Layer 2 of a small transformer language model trained on English Wikipedia (10 layers, counted from 0, width 96).
A neuron adds its activation times its output weights to the MLP's output. To switch it off is to set its activation to zero at one token and run the rest of the model.

Output weights of the MLP neurons that the questions are about. A number n stands for n times 0.0034.
n13: -6 -39 35 18 3 1 35 19 2 -15 26 -2 17 -3 -29 -75 3 12 -3 57 -48 19 -34 -20 -34 34 -25 -9 48 -45 -37 -38 4 17 -13 16 -19 -4 -32 15 26 -9 -1 -27 19 -22 0 37 0 7 -7 28 24 25 2 -20 22 -4 -6 66 -28 -41 -40 5 -25 20 -1 29 -11 7 7 -27 -24 0 28 40 -26 35 58 15 7 13 23 14 -26 14 -13 18 -2 -9 7 3 -15 -41 -23 1
n14: 0 -8 -15 3 26 3 -34 -18 8 0 -19 13 33 -17 13 -29 -23 -16 5 -26 -1 -25 43 48 33 37 -1 -14 -4 -1 27 -1 -53 -10 -5 43 37 -7 33 13 -1 -36 32 14 -14 18 -7 -9 23 -45 25 13 12 12 -23 -19 12 -15 6 11 -2 36 3 -4 1 -32 3 -27 -20 2 15 5 11 -66 -1 -19 -8 -30 10 -8 -27 21 -55 26 62 -3 -15 16 -30 -5 24 13 -3 -8 20 0
n53: 15 48 -43 -2 -12 -30 -25 -13 -21 3 67 25 -20 -16 14 -38 -6 -10 -40 6 -30 41 -6 24 -12 37 -5 -35 -14 -42 -37 -58 -7 29 21 -34 -49 8 43 30 24 3 -35 -18 25 34 38 -59 -4 14 1 21 -26 23 15 -19 -12 8 22 7 22 2 -8 -23 -18 14 -53 15 -2 -14 23 29 -15 25 -17 41 43 -29 12 -4 13 -1 -6 -26 -36 -3 15 -7 36 8 1 26 -13 2 -8 -18
n62: 21 -5 0 42 -13 -11 30 -5 9 39 -11 13 -12 19 -28 15 -13 20 -12 -37 26 19 -9 3 -13 -37 -60 15 13 -38 -13 -24 -20 10 11 20 -42 20 39 26 -9 38 -51 12 38 14 7 9 -40 -18 17 -6 -40 10 30 14 11 26 -15 6 -57 -3 13 -35 -3 -1 -10 22 -6 16 -23 14 -55 -2 11 34 58 -27 25 -15 0 33 36 13 14 23 -11 11 4 4 -13 -32 16 -33 0 -7
n84: -15 -21 -16 -20 -10 -2 -12 -44 0 12 3 -3 -33 36 -35 13 -3 18 6 6 -25 -12 34 8 -12 16 -34 25 26 6 39 -29 -16 2 -5 11 29 -26 22 12 -6 20 -9 21 10 -6 18 -3 -5 5 9 -6 8 -26 -14 15 -43 -5 42 -40 31 -7 -12 -31 48 32 8 30 -20 -31 -19 19 -9 -28 -6 -8 -22 -57 21 -12 1 -21 21 -64 -17 95 6 -36 -38 28 -10 51 21 20 29 40
n124: -8 59 68 -17 -1 -33 5 3 -12 53 -2 -28 -25 -39 22 -5 35 40 41 28 13 -2 -30 -27 20 25 2 2 20 16 -23 60 31 -39 -13 -3 -14 18 42 0 -3 -64 5 26 -3 23 4 11 -26 12 16 67 -5 47 -29 -18 -10 11 -4 -42 -18 -68 24 -6 34 -12 3 -2 4 30 -7 -35 -36 44 -34 3 -2 -57 -25 -9 -1 -2 4 -18 -4 35 -19 -4 3 -14 -26 -1 -43 1 -24 -5
n198: -21 17 -2 19 -20 5 -28 -19 -10 -17 -46 30 2 -24 16 2 -17 -35 -13 -55 -7 -22 21 29 35 -36 -10 -36 40 -24 14 -1 15 -17 9 30 7 -22 -15 -26 12 18 44 -2 -33 59 19 12 7 12 27 37 -38 27 -12 -8 0 61 -23 -52 14 -9 -8 -1 -20 23 15 -37 -11 4 2 -35 12 -5 -36 -16 7 32 56 28 -44 -18 11 6 35 36 36 -4 24 -7 -14 27 -44 -21 15 12
n222: 7 13 -4 -29 33 -5 25 62 -6 22 14 25 -13 29 41 -22 35 10 -3 32 1 -14 -40 -17 27 12 17 3 1 -34 -5 -23 41 -9 2 42 -11 10 -19 60 2 -41 -34 11 -51 14 17 5 -10 -17 -2 -25 -11 42 -88 -20 -7 -60 22 -24 -30 2 41 -7 14 2 2 12 -29 39 -4 9 17 10 9 -2 0 27 -27 7 23 23 11 -2 -54 -39 -45 3 -47 15 25 4 24 -33 13 -48
n239: -33 -6 31 -52 3 -3 4 -60 -8 -3 20 22 -19 22 0 38 15 -5 27 -13 -6 2 -42 -6 -21 27 28 16 10 -36 -18 19 7 -25 -13 30 -36 23 22 6 -14 7 -21 22 -20 -27 -26 23 6 25 -14 54 14 14 57 -21 4 -50 46 -40 -16 32 -67 -10 -31 10 16 39 -17 32 -17 17 -41 -16 -27 -13 2 33 15 -10 -22 -14 28 -13 17 24 -48 5 7 12 23 2 15 -22 -51 49
n266: -4 -11 16 31 21 4 11 8 12 -5 -27 -13 -4 7 17 -19 -18 -9 1 7 -27 -23 26 -1 -21 34 16 6 13 -20 -14 30 -10 -8 9 -25 43 48 -14 19 12 12 7 8 -18 -28 -6 1 -10 -56 43 -7 -38 -4 5 -38 2 10 -69 49 -30 40 19 29 -26 1 56 -4 -1 -39 -2 -9 26 -18 -11 3 -22 -8 -4 3 -52 -13 -38 26 -5 -2 26 -23 27 23 8 -29 -3 -23 33 59
n312: 19 0 6 24 -29 1 10 25 -23 31 13 -14 -35 4 4 -16 -33 -1 -31 22 -14 -11 27 7 13 -47 -5 23 -6 -20 -32 -43 -14 -5 -32 -46 -25 14 -4 28 15 2 -19 3 34 10 -40 -4 -21 29 42 -15 -1 30 -4 -18 46 -9 -1 -6 25 -32 30 3 -8 -10 -4 35 -7 -6 20 11 -25 25 9 10 16 -55 0 12 24 28 17 18 -28 -43 35 -11 -23 4 0 -6 -48 35 15 -1
n345: 34 49 -19 18 26 39 -1 19 29 2 -15 40 -3 -18 -42 -6 -7 36 -11 -23 -10 25 4 4 10 12 -40 18 14 -6 36 36 -24 -30 -21 10 20 -19 23 4 5 -17 25 -8 -34 -12 7 -4 -8 20 9 -10 -8 -9 -12 -24 -11 39 10 1 -27 33 0 16 1 -61 35 -4 31 -7 10 -17 -15 -25 -25 45 16 -13 -22 -2 1 -50 14 13 17 -21 -3 -34 1 -19 -9 29 -6 -17 -20 -3
n357: -26 25 -29 1 23 43 14 31 -10 -48 -15 -3 -25 -14 29 -6 -6 20 38 -10 4 -5 36 2 26 -62 -26 22 3 -14 57 65 1 -37 -58 13 15 -7 -14 -71 -1 14 12 -12 -4 -21 -1 -1 -20 -17 -18 -14 0 9 -5 -27 -25 32 -2 -13 27 -15 19 -27 -24 39 31 -5 -5 14 -21 27 -12 1 -19 8 -2 -11 -62 35 9 -4 18 39 -2 23 -22 36 -30 -7 15 31 -34 57 17 -5
n359: -7 12 -16 12 -2 -8 21 37 -11 2 -14 28 -9 -11 -2 18 -40 8 5 -32 -18 -11 9 7 45 26 -13 1 9 -73 34 -16 -8 -26 -24 -5 -51 -1 -8 -17 3 -8 -21 -19 39 -21 -57 -31 -68 -7 29 20 17 -17 -39 24 12 -1 25 18 4 35 21 -18 -33 -14 -18 4 39 31 9 32 2 11 32 60 -12 -17 -42 67 -2 54 14 21 37 36 -7 1 9 24 -74 -15 2 -13 -19 -27
n379: -3 21 28 11 21 14 10 3 12 -1 -15 59 -51 -35 8 6 6 26 4 1 7 -16 -24 50 -29 0 4 1 -51 3 1 24 27 -34 -7 2 47 -17 -29 -24 -4 -3 22 10 -16 -43 1 59 -22 19 -15 -59 7 5 8 -41 -5 26 10 -5 -16 -7 -12 6 -27 10 37 -40 -28 32 -19 -13 0 -13 17 -39 0 2 -16 48 -12 23 -9 30 18 17 -10 -8 10 -39 -14 -12 32 -25 19 10
n382: -11 23 53 9 -14 38 19 15 4 -19 -9 33 1 7 -11 -15 -23 -26 -13 21 -32 1 2 -1 -29 -1 27 29 -36 -18 22 -1 -33 35 -12 -21 -8 -3 12 24 4 67 -36 44 -14 13 28 -35 -39 -19 22 36 1 -25 -33 -1 -2 21 16 -42 -16 11 -11 -6 -16 29 0 15 22 32 -38 10 19 6 54 -6 14 -4 37 -48 -32 -30 -29 -9 15 -24 -4 1 -4 1 -12 -24 -16 -11 28 34

Each question names a token from some text and the token that comes next. It shows the activations a of the neurons there, in the order above. A number n stands for n times 0.029.

Then comes g, the gradient of the next token's log-probability with respect to the MLP's output, scaled to length 1. A neuron's effect is roughly proportional to its activation times (output weights . g). A number n stands for n times 0.0043.

",", then " which"
a: -3 -6 17 -2 -2 -4 -4 -2 0 -1 52 -3 13 -5 -5 -1
g: -37 -31 -12 -3 32 -16 19 28 2 2 10 -36 -10 -29 -30 -20 8 -19 2 -11 -25 9 -13 16 42 -16 -54 -2 -8 8 28 19 12 13 13 -28 -41 28 -27 -38 21 -35 1 16 -28 32 20 -34 -28 -10 -47 -6 2 32 -1 15 -8 -15 21 34 -18 -45 -24 21 19 3 78 29 -9 -47 28 16 -5 9 -19 -10 22 15 19 -4 3 -15 0 21 28 12 3 14 29 1 -2 1 35 -5 23 6
Which neuron, switched off, raises the next token's probability most? n312

" M", then "y"
a: -4 9 -4 -5 -4 0 0 0 0 -6 -5 18 0 -5 -2 0
g: -11 -28 -21 -10 9 1 -4 14 -15 -27 -5 13 -31 36 16 14 7 37 -29 28 -18 -23 6 3 -17 -4 19 -13 -31 27 -12 36 15 5 13 -45 6 -5 27 6 -35 11 12 30 12 10 40 22 -25 -12 -15 -31 21 2 0 -2 -34 -27 -39 4 13 8 -9 -1 -39 11 10 8 13 -13 20 -21 38 -15 50 17 -28 27 7 -55 16 9 15 22 -11 55 -83 0 -12 -21 27 20 19 1 4 -35
Which neuron, switched off, raises the next token's probability most? n345

"a", then " Group"
a: -3 1 -5 0 -4 -6 11 -6 0 0 32 -5 -6 -2 -6 -1
g: -20 21 -30 1 -26 -24 -2 -15 5 40 -4 -18 -23 -28 56 -14 33 23 -30 9 -1 6 -11 -9 -3 -8 23 -9 36 7 10 -2 -13 -17 -7 29 25 1 8 -10 19 -8 40 17 6 16 -14 16 -22 -1 -21 14 23 44 -22 -1 -36 3 -14 -38 13 -17 36 -33 -8 -2 16 50 3 -23 5 48 40 -57 -7 -31 23 -36 -6 -5 21 -36 9 -31 6 -42 15 -19 8 -13 30 0 -5 18 46 -45
Which neuron, switched off, lowers the next token's probability most? n312

" be", then "st"
a: -1 -4 -4 -1 -4 0 -5 -3 0 42 -6 -2 -3 -2 19 -6
g: -14 -7 13 14 -1 -3 -2 17 -4 -6 30 11 25 -30 3 32 14 26 16 17 -36 19 -30 -38 -26 6 -14 -17 3 -18 6 40 3 44 0 -4 32 13 -21 -2 11 -13 -12 -21 -44 23 -9 -24 -8 -16 61 -7 -38 2 46 -37 -5 39 -1 -21 -37 -22 -18 1 -2 9 -9 -18 -55 -35 5 -47 25 34 -14 1 -25 33 -4 37 10 -28 17 28 10 25 -3 23 17 43 1 -7 19 -48 2 -5
Which two neurons, each switched off alone, lower its probability most, in order? n266, n379

"pr", then "ev"
a: 0 -6 -1 33 -2 0 -3 1 0 -2 -3 -5 -3 96 13 -2
g: 53 -33 -4 -59 23 -5 1 16 -28 -9 -15 27 -5 -23 15 -11 -34 16 -17 9 37 -37 23 -18 18 23 -30 -9 -11 15 -9 -13 -2 -8 4 10 -18 22 3 24 18 10 23 -35 2 -30 -14 -45 2 0 -28 -11 -1 -19 -26 46 2 -15 34 -15 -2 -48 49 29 15 12 -30 39 18 16 23 48 10 -31 -11 4 -1 25 0 -60 5 -23 -1 33 -19 -14 -7 9 -6 3 -7 1 23 -11 38 31
Which neuron, switched off, lowers the next token's probability most? n359

"S", then "R"
a: 50 -3 -4 50 -1 -3 -1 0 -3 -4 -6 0 -3 -2 -4 0
g: 4 -48 33 -35 36 -7 -20 16 28 11 -3 -21 -19 -4 -1 31 -1 0 -33 4 -28 29 39 -11 58 30 24 -6 19 -15 -15 7 33 -31 19 18 -1 -33 -10 -1 14 -23 -5 -22 -18 18 18 6 -17 -36 -17 19 -10 32 22 -13 1 -18 -35 -1 1 -12 -16 77 -12 -11 -47 4 -25 -32 -23 -48 11 23 26 26 -2 -11 -10 -6 37 18 35 15 -30 4 -14 25 38 14 -14 -1 -15 -10 -16 -9
Which neuron, switched off, raises the next token's probability most? n62

" L", then "vi"
a: -4 -4 0 7 -1 0 0 0 -3 -4 -5 -5 -6 -6 -3 0
g: 12 -46 21 -1 -18 -10 -40 34 5 -11 28 17 -25 -36 -19 -6 -5 31 36 -5 -17 -23 1 -11 52 20 -8 4 -5 -17 -3 -1 39 10 -18 -1 18 -11 -13 -23 -10 -3 12 4 27 45 -14 28 9 -40 64 -41 -16 -10 -13 20 -23 28 -11 11 -21 -28 3 -8 -37 13 0 -6 7 -24 -26 14 -3 -21 29 23 -37 4 -6 36 50 2 3 26 -37 18 64 -14 30 -10 3 9 -7 -24 -13 -29
Which neuron, switched off, lowers the next token's probability most? n239

"ta", then "ho"
a: -6 -5 -3 2 -1 -1 20 -2 -5 -1 0 -4 -3 1 -2 0
g: 16 20 -27 -53 -58 -7 -11 11 34 -25 8 -8 -8 9 2 44 -16 22 19 18 -47 20 -13 -15 -17 -7 17 -3 -23 -37 -7 15 0 30 -5 -20 -50 -20 6 -32 -3 8 22 11 4 -24 -15 -12 25 6 -14 41 5 -2 -18 29 27 16 34 -38 6 5 -17 2 1 35 26 -5 9 5 46 27 -11 22 -41 -7 -21 3 27 0 -27 -1 -7 31 -11 7 47 -26 -10 17 -20 53 -31 -45 20 6
Which two neurons, each switched off alone, lower its probability most, in order? n198, n14

"t", then " year"
a: 0 0 -5 -2 -3 0 -4 -5 0 0 20 -2 -6 0 -4 0
g: -4 -29 -18 -16 34 -5 -14 10 6 -29 4 -37 -18 45 39 10 10 52 39 -35 5 -40 21 -39 -36 2 -13 16 28 13 11 -16 -12 -20 27 -41 -23 15 -26 6 23 24 9 -3 15 31 -19 -25 14 11 4 -4 -32 -17 -6 13 -16 0 10 3 25 16 0 15 13 -6 -34 17 21 45 27 -19 -31 30 -12 25 4 22 -10 -4 -18 -45 4 46 -27 -34 -37 42 12 -35 0 0 -11 17 -36 19
Which neuron, switched off, lowers the next token's probability most? n379

".", then " For"
a: -1 -4 -6 0 -5 -3 -6 -1 -4 -2 0 -3 59 -4 11 -5
g: 40 3 0 -17 0 -12 -12 6 -7 -11 -6 17 -8 -56 -26 26 19 59 -5 -2 13 -3 -1 48 -1 -35 19 14 46 -36 -15 -12 36 42 8 0 -20 -15 -2 -20 4 -20 -21 27 -32 3 9 -25 -4 -8 23 6 6 55 -24 -4 -23 -18 -4 37 44 16 -20 -26 21 -2 8 -28 22 -7 -43 -53 36 13 8 -19 -8 -15 -9 -3 17 17 20 10 -4 50 5 3 -66 -8 -21 0 -23 4 -4 5
Which neuron, switched off, lowers the next token's probability most? n357

" Bra", then "in"
a: -4 -6 -6 -5 0 -1 0 0 0 29 -3 41 -5 -4 8 -2
g: 21 2 -13 -12 4 36 7 -4 -2 8 -32 -66 -21 -12 -21 0 -26 -5 -29 -1 -39 -20 -20 -11 -6 7 19 10 -12 -9 -32 34 9 13 -19 1 -38 16 54 -42 -2 3 -13 41 33 -16 37 3 -26 0 -42 10 14 33 -20 24 5 21 -8 35 -14 42 33 -13 -16 -25 39 17 26 -31 6 9 -43 -28 -7 -22 20 12 29 2 7 -11 -17 31 43 -10 -33 -11 -7 33 -5 37 5 25 -14 11
Which neuron, switched off, lowers the next token's probability most? n345

" won", then " its"
a: -1 -1 -2 -2 -4 -1 -1 -1 -4 33 7 -6 -1 -1 -4 33
g: 6 26 19 -27 -10 -15 24 1 -31 -25 -42 -49 12 35 -36 -48 9 22 21 -24 -16 26 35 -15 6 -16 7 -9 -2 23 7 -20 -9 19 -10 -2 -5 0 -18 5 -3 -2 -49 5 5 -8 46 36 0 6 29 7 -12 -1 -29 13 4 11 66 10 54 -15 52 26 12 -7 31 -9 16 -9 25 26 -8 -6 36 -23 32 -13 -8 -3 11 -1 -24 -36 -17 1 -59 11 9 -14 -43 1 -7 -8 -25 -14
Which neuron, switched off, lowers the next token's probability most? n382

"r", then "ó"
a: 15 0 -5 1 -1 0 -2 0 0 -4 -6 -4 -5 -6 -3 -2
g: -40 -4 -8 0 4 36 -57 2 2 20 19 57 -23 11 -34 -25 -3 1 -12 -24 -13 6 -27 -30 12 8 -9 -1 15 -10 5 14 -4 -9 22 37 26 13 47 -8 -20 -29 4 5 -3 -31 21 -4 12 13 9 -56 13 -1 -20 25 -19 11 -38 -12 -40 27 7 -24 36 15 15 9 -6 -9 37 -24 24 7 -17 -6 6 -8 20 -9 -13 5 -6 18 38 -91 0 16 6 -1 26 -26 -2 43 32 3
Which neuron, switched off, lowers the next token's probability most? n359

"ar", then " |"
a: -3 -6 -4 -1 -6 -4 -1 -2 0 -1 34 -2 -2 -2 14 0
g: 9 41 -21 14 -45 31 -3 -2 12 -1 19 27 -48 -58 -18 -15 17 -17 8 1 -27 0 0 5 23 -13 11 3 11 -19 -27 37 16 64 -30 -7 19 -33 22 3 4 -2 4 35 -7 29 -25 -17 24 12 57 34 6 -2 21 -8 -35 38 -33 26 -2 40 -18 8 -30 18 3 -19 -11 -16 6 5 17 -20 -19 -32 3 -25 -2 8 -3 24 42 20 -14 -9 -22 6 -25 -26 0 34 -26 -32 -36 -16
Which neuron, switched off, lowers the next token's probability most? n312

"bu", then "d"
a: -1 -1 2 -1 0 -5 0 -1 0 3 23 15 -2 -2 11 -6
g: -14 27 20 40 -3 -26 26 25 -16 8 -16 9 23 49 -53 11 -6 5 -1 34 -1 19 14 19 -32 -6 26 -1 22 -55 37 -32 3 -13 -11 4 -5 -1 -29 4 -2 -20 5 -37 -31 61 -31 -8 -8 5 -5 -22 1 16 -24 -7 -28 22 18 -15 -3 -56 19 15 -48 25 -13 10 -8 -23 -21 -11 13 15 15 26 -10 -13 -18 -9 22 -34 0 5 16 20 -10 44 12 -29 54 39 -18 -24 -3 1
Which two neurons, each switched off alone, lower its probability most, in order? n312, n345

"ial", then " public"
a: -3 7 -2 -5 -2 14 -3 -2 12 -1 -5 -3 -4 -5 -5 -1
g: 21 -16 24 -60 -40 -5 -5 23 25 10 -9 -5 -4 6 -20 -32 6 5 28 -8 -9 -11 11 13 5 -20 29 21 27 -19 19 5 31 -7 -2 -25 26 8 -9 12 -2 -22 -40 -11 22 9 14 31 0 -9 11 -11 27 1 1 -2 -12 -58 -15 1 22 -18 -13 10 -12 5 -18 -8 13 35 -27 44 -41 -29 12 3 -14 14 29 18 9 -33 32 36 -8 12 -60 41 3 -28 24 -18 -55 48 -44 29
Which neuron, switched off, lowers the next token's probability most? n239

" An", then "a"
a: -5 -6 -6 -3 -1 -1 -6 -4 -1 -4 -6 -3 -6 -3 -2 -1
g: -34 41 -16 14 -11 2 -18 -20 -21 5 -22 -2 34 33 -29 -14 35 53 -19 -9 -18 29 -1 -9 1 10 -16 18 22 20 -2 6 -31 29 13 3 9 -40 33 3 -29 -26 -6 -55 -8 -7 -24 10 -12 -31 15 -31 -30 9 40 15 -13 32 -18 -10 -31 4 -12 -15 45 13 45 25 6 17 7 8 -7 -15 -36 -18 -11 8 -2 -9 -6 4 -43 20 5 -16 -20 -37 17 30 -6 6 60 29 50 -18
Which neuron, switched off, lowers the next token's probability most? n312

" several", then " other"
a: -4 -4 -6 -1 -6 -2 -4 15 1 -6 -3 -3 -3 -6 -3 -1
g: 16 49 -25 -34 25 -7 -8 23 37 26 -24 60 30 -3 -28 -6 15 14 -29 -2 -3 4 -5 -32 -5 17 31 44 34 -6 11 -54 -27 34 9 14 5 0 -12 -1 -21 -25 -24 1 -4 -51 15 -33 -3 32 2 11 -3 -11 18 -2 -7 -16 -9 11 -17 50 14 -18 -10 11 -34 22 23 5 6 -6 -11 0 48 17 8 6 -18 4 -10 -41 -17 12 -73 -1 -17 27 2 -21 -8 30 17 -33 -17 -14
Which neuron, switched off, raises the next token's probability most? n53

" 19", then "57"
a: -2 -6 -6 -6 -2 -2 0 -6 -6 -3 -6 -6 -2 -4 5 0
g: 18 -15 -8 -27 4 14 17 18 18 -15 -11 -58 0 20 -12 7 35 -15 33 14 -17 -21 45 -3 -15 -23 2 21 35 -25 -27 7 13 -15 -8 -18 -22 26 -17 5 24 26 4 -10 31 9 26 21 10 -4 24 30 39 15 2 -9 -29 62 -36 41 24 0 -41 -34 -41 8 -9 -4 22 -28 0 -19 -10 -30 24 -39 12 -8 -14 -40 -44 -26 10 14 -22 6 -7 14 29 31 -42 36 -5 -3 -25 4
Which neuron, switched off, lowers the next token's probability most? n222

" ", then "mer"
a: -2 -4 -5 -4 31 0 -6 -1 -2 -5 -6 -5 -5 -1 -3 -3
g: 2 -34 -5 26 2 7 -3 -23 24 6 1 2 -20 0 -41 -18 -12 0 5 9 -31 14 -19 -4 26 8 19 12 -26 27 4 -16 -49 11 -10 9 21 -54 -29 -41 -30 -7 -46 0 0 60 -9 2 29 32 22 -2 -20 39 2 -16 -36 -5 -44 -20 13 -29 -2 -19 -25 -6 22 14 -9 26 -31 -8 12 14 26 -9 -22 17 -2 43 22 76 11 12 -9 16 12 -22 -2 4 8 -3 13 36 -5 55
Which neuron, switched off, lowers the next token's probability most? n84

" Game", then " Sh"
a: -4 0 -6 -3 -1 -5 0 -2 0 8 -5 3 -4 0 -6 21
g: 44 -38 -11 -22 -28 -7 -33 -2 17 1 31 -62 -33 -33 -14 19 -44 15 -3 31 -2 -2 47 40 -29 8 8 -8 7 21 -36 14 -6 20 -44 34 -32 -23 3 -41 9 -8 56 -10 1 -4 -15 11 30 12 -16 18 49 11 -20 11 -27 -31 51 27 15 -24 -20 -36 2 1 -1 -12 27 15 3 30 0 -10 24 6 6 4 -4 -10 30 -4 -31 11 4 25 -27 -7 16 8 0 16 2 -21 10 -6
Which neuron, switched off, raises the next token's probability most? n382

"y", then "na"
a: -3 18 -3 -6 0 0 0 0 -2 -2 0 -4 -3 0 -6 -1
g: -26 29 5 -44 -4 -10 -1 -17 42 0 8 25 8 -33 -48 -25 -32 7 4 22 -21 23 -22 -12 -8 -25 30 -5 28 42 26 28 -9 -15 -18 -28 -35 -33 -19 26 -21 12 6 -56 42 -10 0 6 8 36 -19 -9 -17 -32 33 3 3 28 5 -14 -18 29 20 -23 -17 -3 -5 33 8 19 25 12 0 -31 21 45 -16 23 11 -6 -43 10 5 -18 -34 24 -30 5 24 8 -5 -37 10 17 32 39
Which neuron, switched off, raises the next token's probability most? n14

"-", then " "
a: -1 7 0 -4 -5 -1 -5 -6 0 -1 -2 -2 -6 23 -4 -4
g: 6 -1 -20 -7 46 19 -4 -17 -12 -13 -3 56 -9 -1 -24 -45 -14 -36 -8 35 -44 40 30 31 11 -43 20 -3 10 -15 24 13 -33 28 -41 -6 -31 -6 -4 -2 -8 46 -17 2 1 -18 5 -11 -14 -24 -9 10 1 18 33 -30 4 21 21 10 6 -2 29 -31 0 3 22 -19 -13 -28 15 -40 1 -3 3 -8 15 -40 10 17 1 25 -28 28 -4 48 -5 -51 -11 57 -26 13 38 12 -15 12
Which neuron, switched off, lowers the next token's probability most? n359

"ang", then "e"
a: -1 -6 -2 7 -4 -6 -6 -6 0 -1 -5 -5 -5 -3 -6 -5
g: 15 14 8 -19 -30 6 6 -17 -35 32 11 -9 -7 18 -15 16 -20 -10 -25 47 12 1 21 28 24 30 -52 -47 -29 -58 -35 18 11 -42 9 11 -10 8 -2 0 -22 -4 -36 -1 4 12 14 28 22 -19 22 -11 8 -5 -7 29 -5 -30 30 -16 -23 -16 -19 26 -6 -15 32 25 26 33 55 13 -55 -7 -22 15 41 11 9 14 10 13 -12 10 -23 17 -17 -20 -7 20 -43 -17 51 -11 9 -13
Which neuron, switched off, lowers the next token's probability most? n62

" T", then "ri"
a: -4 -4 -4 9 -1 -1 -1 0 -5 -6 9 -3 -6 -2 -1 -1
g: -10 -1 9 -25 12 10 19 21 20 -22 -56 -50 14 42 3 40 -23 -36 15 4 -19 39 15 14 0 72 25 -34 6 -9 -25 1 11 -10 17 -25 44 -35 -51 12 28 22 44 -3 29 -12 25 -16 18 -11 14 -34 10 -17 33 6 14 15 -24 -21 -14 -23 -26 -3 27 -11 -46 -21 0 -12 -7 -13 2 25 19 8 -11 -7 -23 -21 18 2 -12 12 -24 -22 48 16 -15 10 10 -17 7 -2 -31 5
Which neuron, switched off, raises the next token's probability most? n62

" |", then " Je"
a: -1 -6 -5 -2 -5 0 -1 -1 0 0 16 0 11 -6 -2 -1
g: 2 -18 -36 24 -1 13 6 -45 6 -1 8 29 -19 -8 -19 -74 -11 3 21 -12 -9 -16 7 36 -35 -10 0 40 -12 -13 -20 -10 -26 5 -1 -8 -3 3 13 -35 54 -1 30 23 -13 27 19 -28 17 16 37 18 36 13 19 37 17 -23 25 -19 64 -22 -25 12 -13 -30 -20 54 -9 -36 -34 -12 -15 35 -7 19 -2 -9 -3 -20 -20 1 -1 18 -20 -5 36 -10 5 22 2 -22 32 -17 2 -32
Which neuron, switched off, lowers the next token's probability most? n312

"ie", then " de"
a: 0 -5 0 -6 0 0 -2 -3 0 -1 -2 0 -3 0 -5 -3
g: -9 21 -16 -5 20 28 -33 25 6 -1 -7 40 -5 -5 -19 29 24 35 30 -48 27 -15 31 -18 -3 9 -14 -11 33 10 17 -10 -19 22 2 -38 13 -15 -10 -37 18 -29 -19 21 2 -32 -19 -12 -10 11 37 -20 49 -17 4 -29 -20 -24 -34 -22 46 3 -9 27 53 -8 16 -1 -10 16 28 2 51 -34 -41 -13 -40 -44 -18 21 8 -6 6 -14 38 -25 25 2 -4 -15 21 -25 16 -19 -12 17
Which neuron, switched off, lowers the next token's probability most? n62

"vi", then "v"
a: 0 -3 -3 -4 0 -1 -3 -1 -1 -1 -3 -5 0 -6 12 0
g: -13 -59 35 -42 17 15 -24 18 -18 -9 13 -26 -8 24 6 0 34 -33 11 -12 74 -16 2 5 -13 14 21 -9 30 -18 -11 33 5 -8 10 -30 16 -7 -29 30 2 11 23 -40 32 7 -8 8 20 -17 -45 2 -16 -21 58 60 -29 -9 -21 0 -10 -30 -38 -6 32 15 -31 -11 16 27 -1 25 7 3 2 -6 -3 -9 -4 9 -11 -1 10 -5 6 -24 3 30 9 -36 11 -9 -57 7 27 9
Which neuron, switched off, raises the next token's probability most? n379

"tor", then " of"
a: 0 -2 -5 -3 -3 -6 0 -5 -2 -4 -6 -2 0 -2 -6 -4
g: -1 -7 -4 27 -65 13 12 17 34 -24 -19 -15 -25 -51 -3 -9 15 -20 26 30 3 -52 -14 -22 -8 -20 53 41 16 17 -13 11 -15 4 -9 9 -4 -19 52 -3 40 26 -20 15 -10 30 10 -9 -4 11 24 -2 3 -46 -11 -10 16 -37 1 0 -33 10 -3 14 -13 30 -46 0 8 5 -48 -8 26 33 10 21 16 35 -8 3 1 5 -9 -39 -17 -2 -6 -9 3 41 -1 20 6 40 -41 -28
Which neuron, switched off, raises the next token's probability most? n382

"ious", then "ly"
a: 0 5 -5 -3 0 9 -6 22 -2 -3 -5 -4 -1 9 -2 0
g: 35 15 -7 21 22 -24 29 0 25 14 8 -36 23 19 21 32 -46 -26 -5 6 14 14 16 2 -15 18 5 -24 -2 -18 -5 -18 -4 -62 -24 58 -60 -39 10 -2 -9 22 -2 1 0 7 -28 16 9 36 3 10 25 -5 -12 -1 23 4 -30 -14 -13 -18 44 24 19 -18 13 -18 -2 -40 -33 2 -23 24 22 -9 18 42 44 0 11 2 -27 -18 -30 22 24 30 -23 -13 -25 -22 11 -31 -46 13
Which neuron, switched off, lowers the next token's probability most? n359

" ", then "ne"
a: -4 -5 -2 -6 38 -1 20 -2 -6 -5 -4 -6 -6 -4 -6 -1
g: 13 53 -7 -12 -24 10 -35 8 17 25 7 -18 -28 28 -3 -41 6 3 -54 44 36 6 18 -8 -16 0 11 10 -40 4 6 22 -5 1 -13 -3 -13 -11 15 0 -40 24 -7 -24 -39 21 17 43 -38 -42 -4 -7 -67 31 0 -28 30 -2 26 9 11 27 1 -21 -46 19 14 1 -20 -2 41 -31 -4 34 21 1 32 4 1 -10 -9 -58 -18 14 27 22 -7 13 33 -7 9 8 -7 0 -4 -2
Which neuron, switched off, lowers the next token's probability most? n198

"ment", then "ary"
a: -3 -5 -6 -2 -1 26 0 0 -4 -2 -6 -5 -1 0 -5 -5
g: 37 -29 18 23 -14 19 -11 -4 -10 12 -9 -16 -30 11 18 -25 4 40 16 54 16 -11 20 -28 -5 1 -34 29 -1 -27 12 5 35 -37 49 -40 -22 26 33 2 -4 -11 30 -7 -18 23 10 -40 -12 19 -15 49 12 -3 -41 -26 14 4 -1 5 31 8 -7 -5 -12 -49 11 -23 9 -2 16 26 -1 -34 8 -29 11 34 -39 9 16 -2 46 -36 -4 33 7 -12 -6 -14 -37 -25 -45 -13 -5 21
Which neuron, switched off, lowers the next token's probability most? n124

"\n", then "==="
a: 0 20 -1 0 0 -5 -5 -3 -4 -2 -6 -2 8 -4 -4 -4
g: -7 -8 -1 23 -49 3 12 -9 54 3 15 21 -28 48 -25 -6 20 -4 6 12 22 -8 -5 -19 21 11 28 -2 34 -30 2 63 -27 2 -25 32 -2 -16 3 20 -2 -4 5 15 15 -30 -5 -6 -22 -39 -28 -5 -18 -52 -33 27 16 -22 31 -11 -9 -17 -25 -19 -30 43 -1 3 23 -15 25 8 -8 -53 6 36 31 -11 4 -49 -43 -5 -8 -4 16 6 -29 27 -19 36 -5 -11 22 10 19 29
Which neuron, switched off, lowers the next token's probability most? n14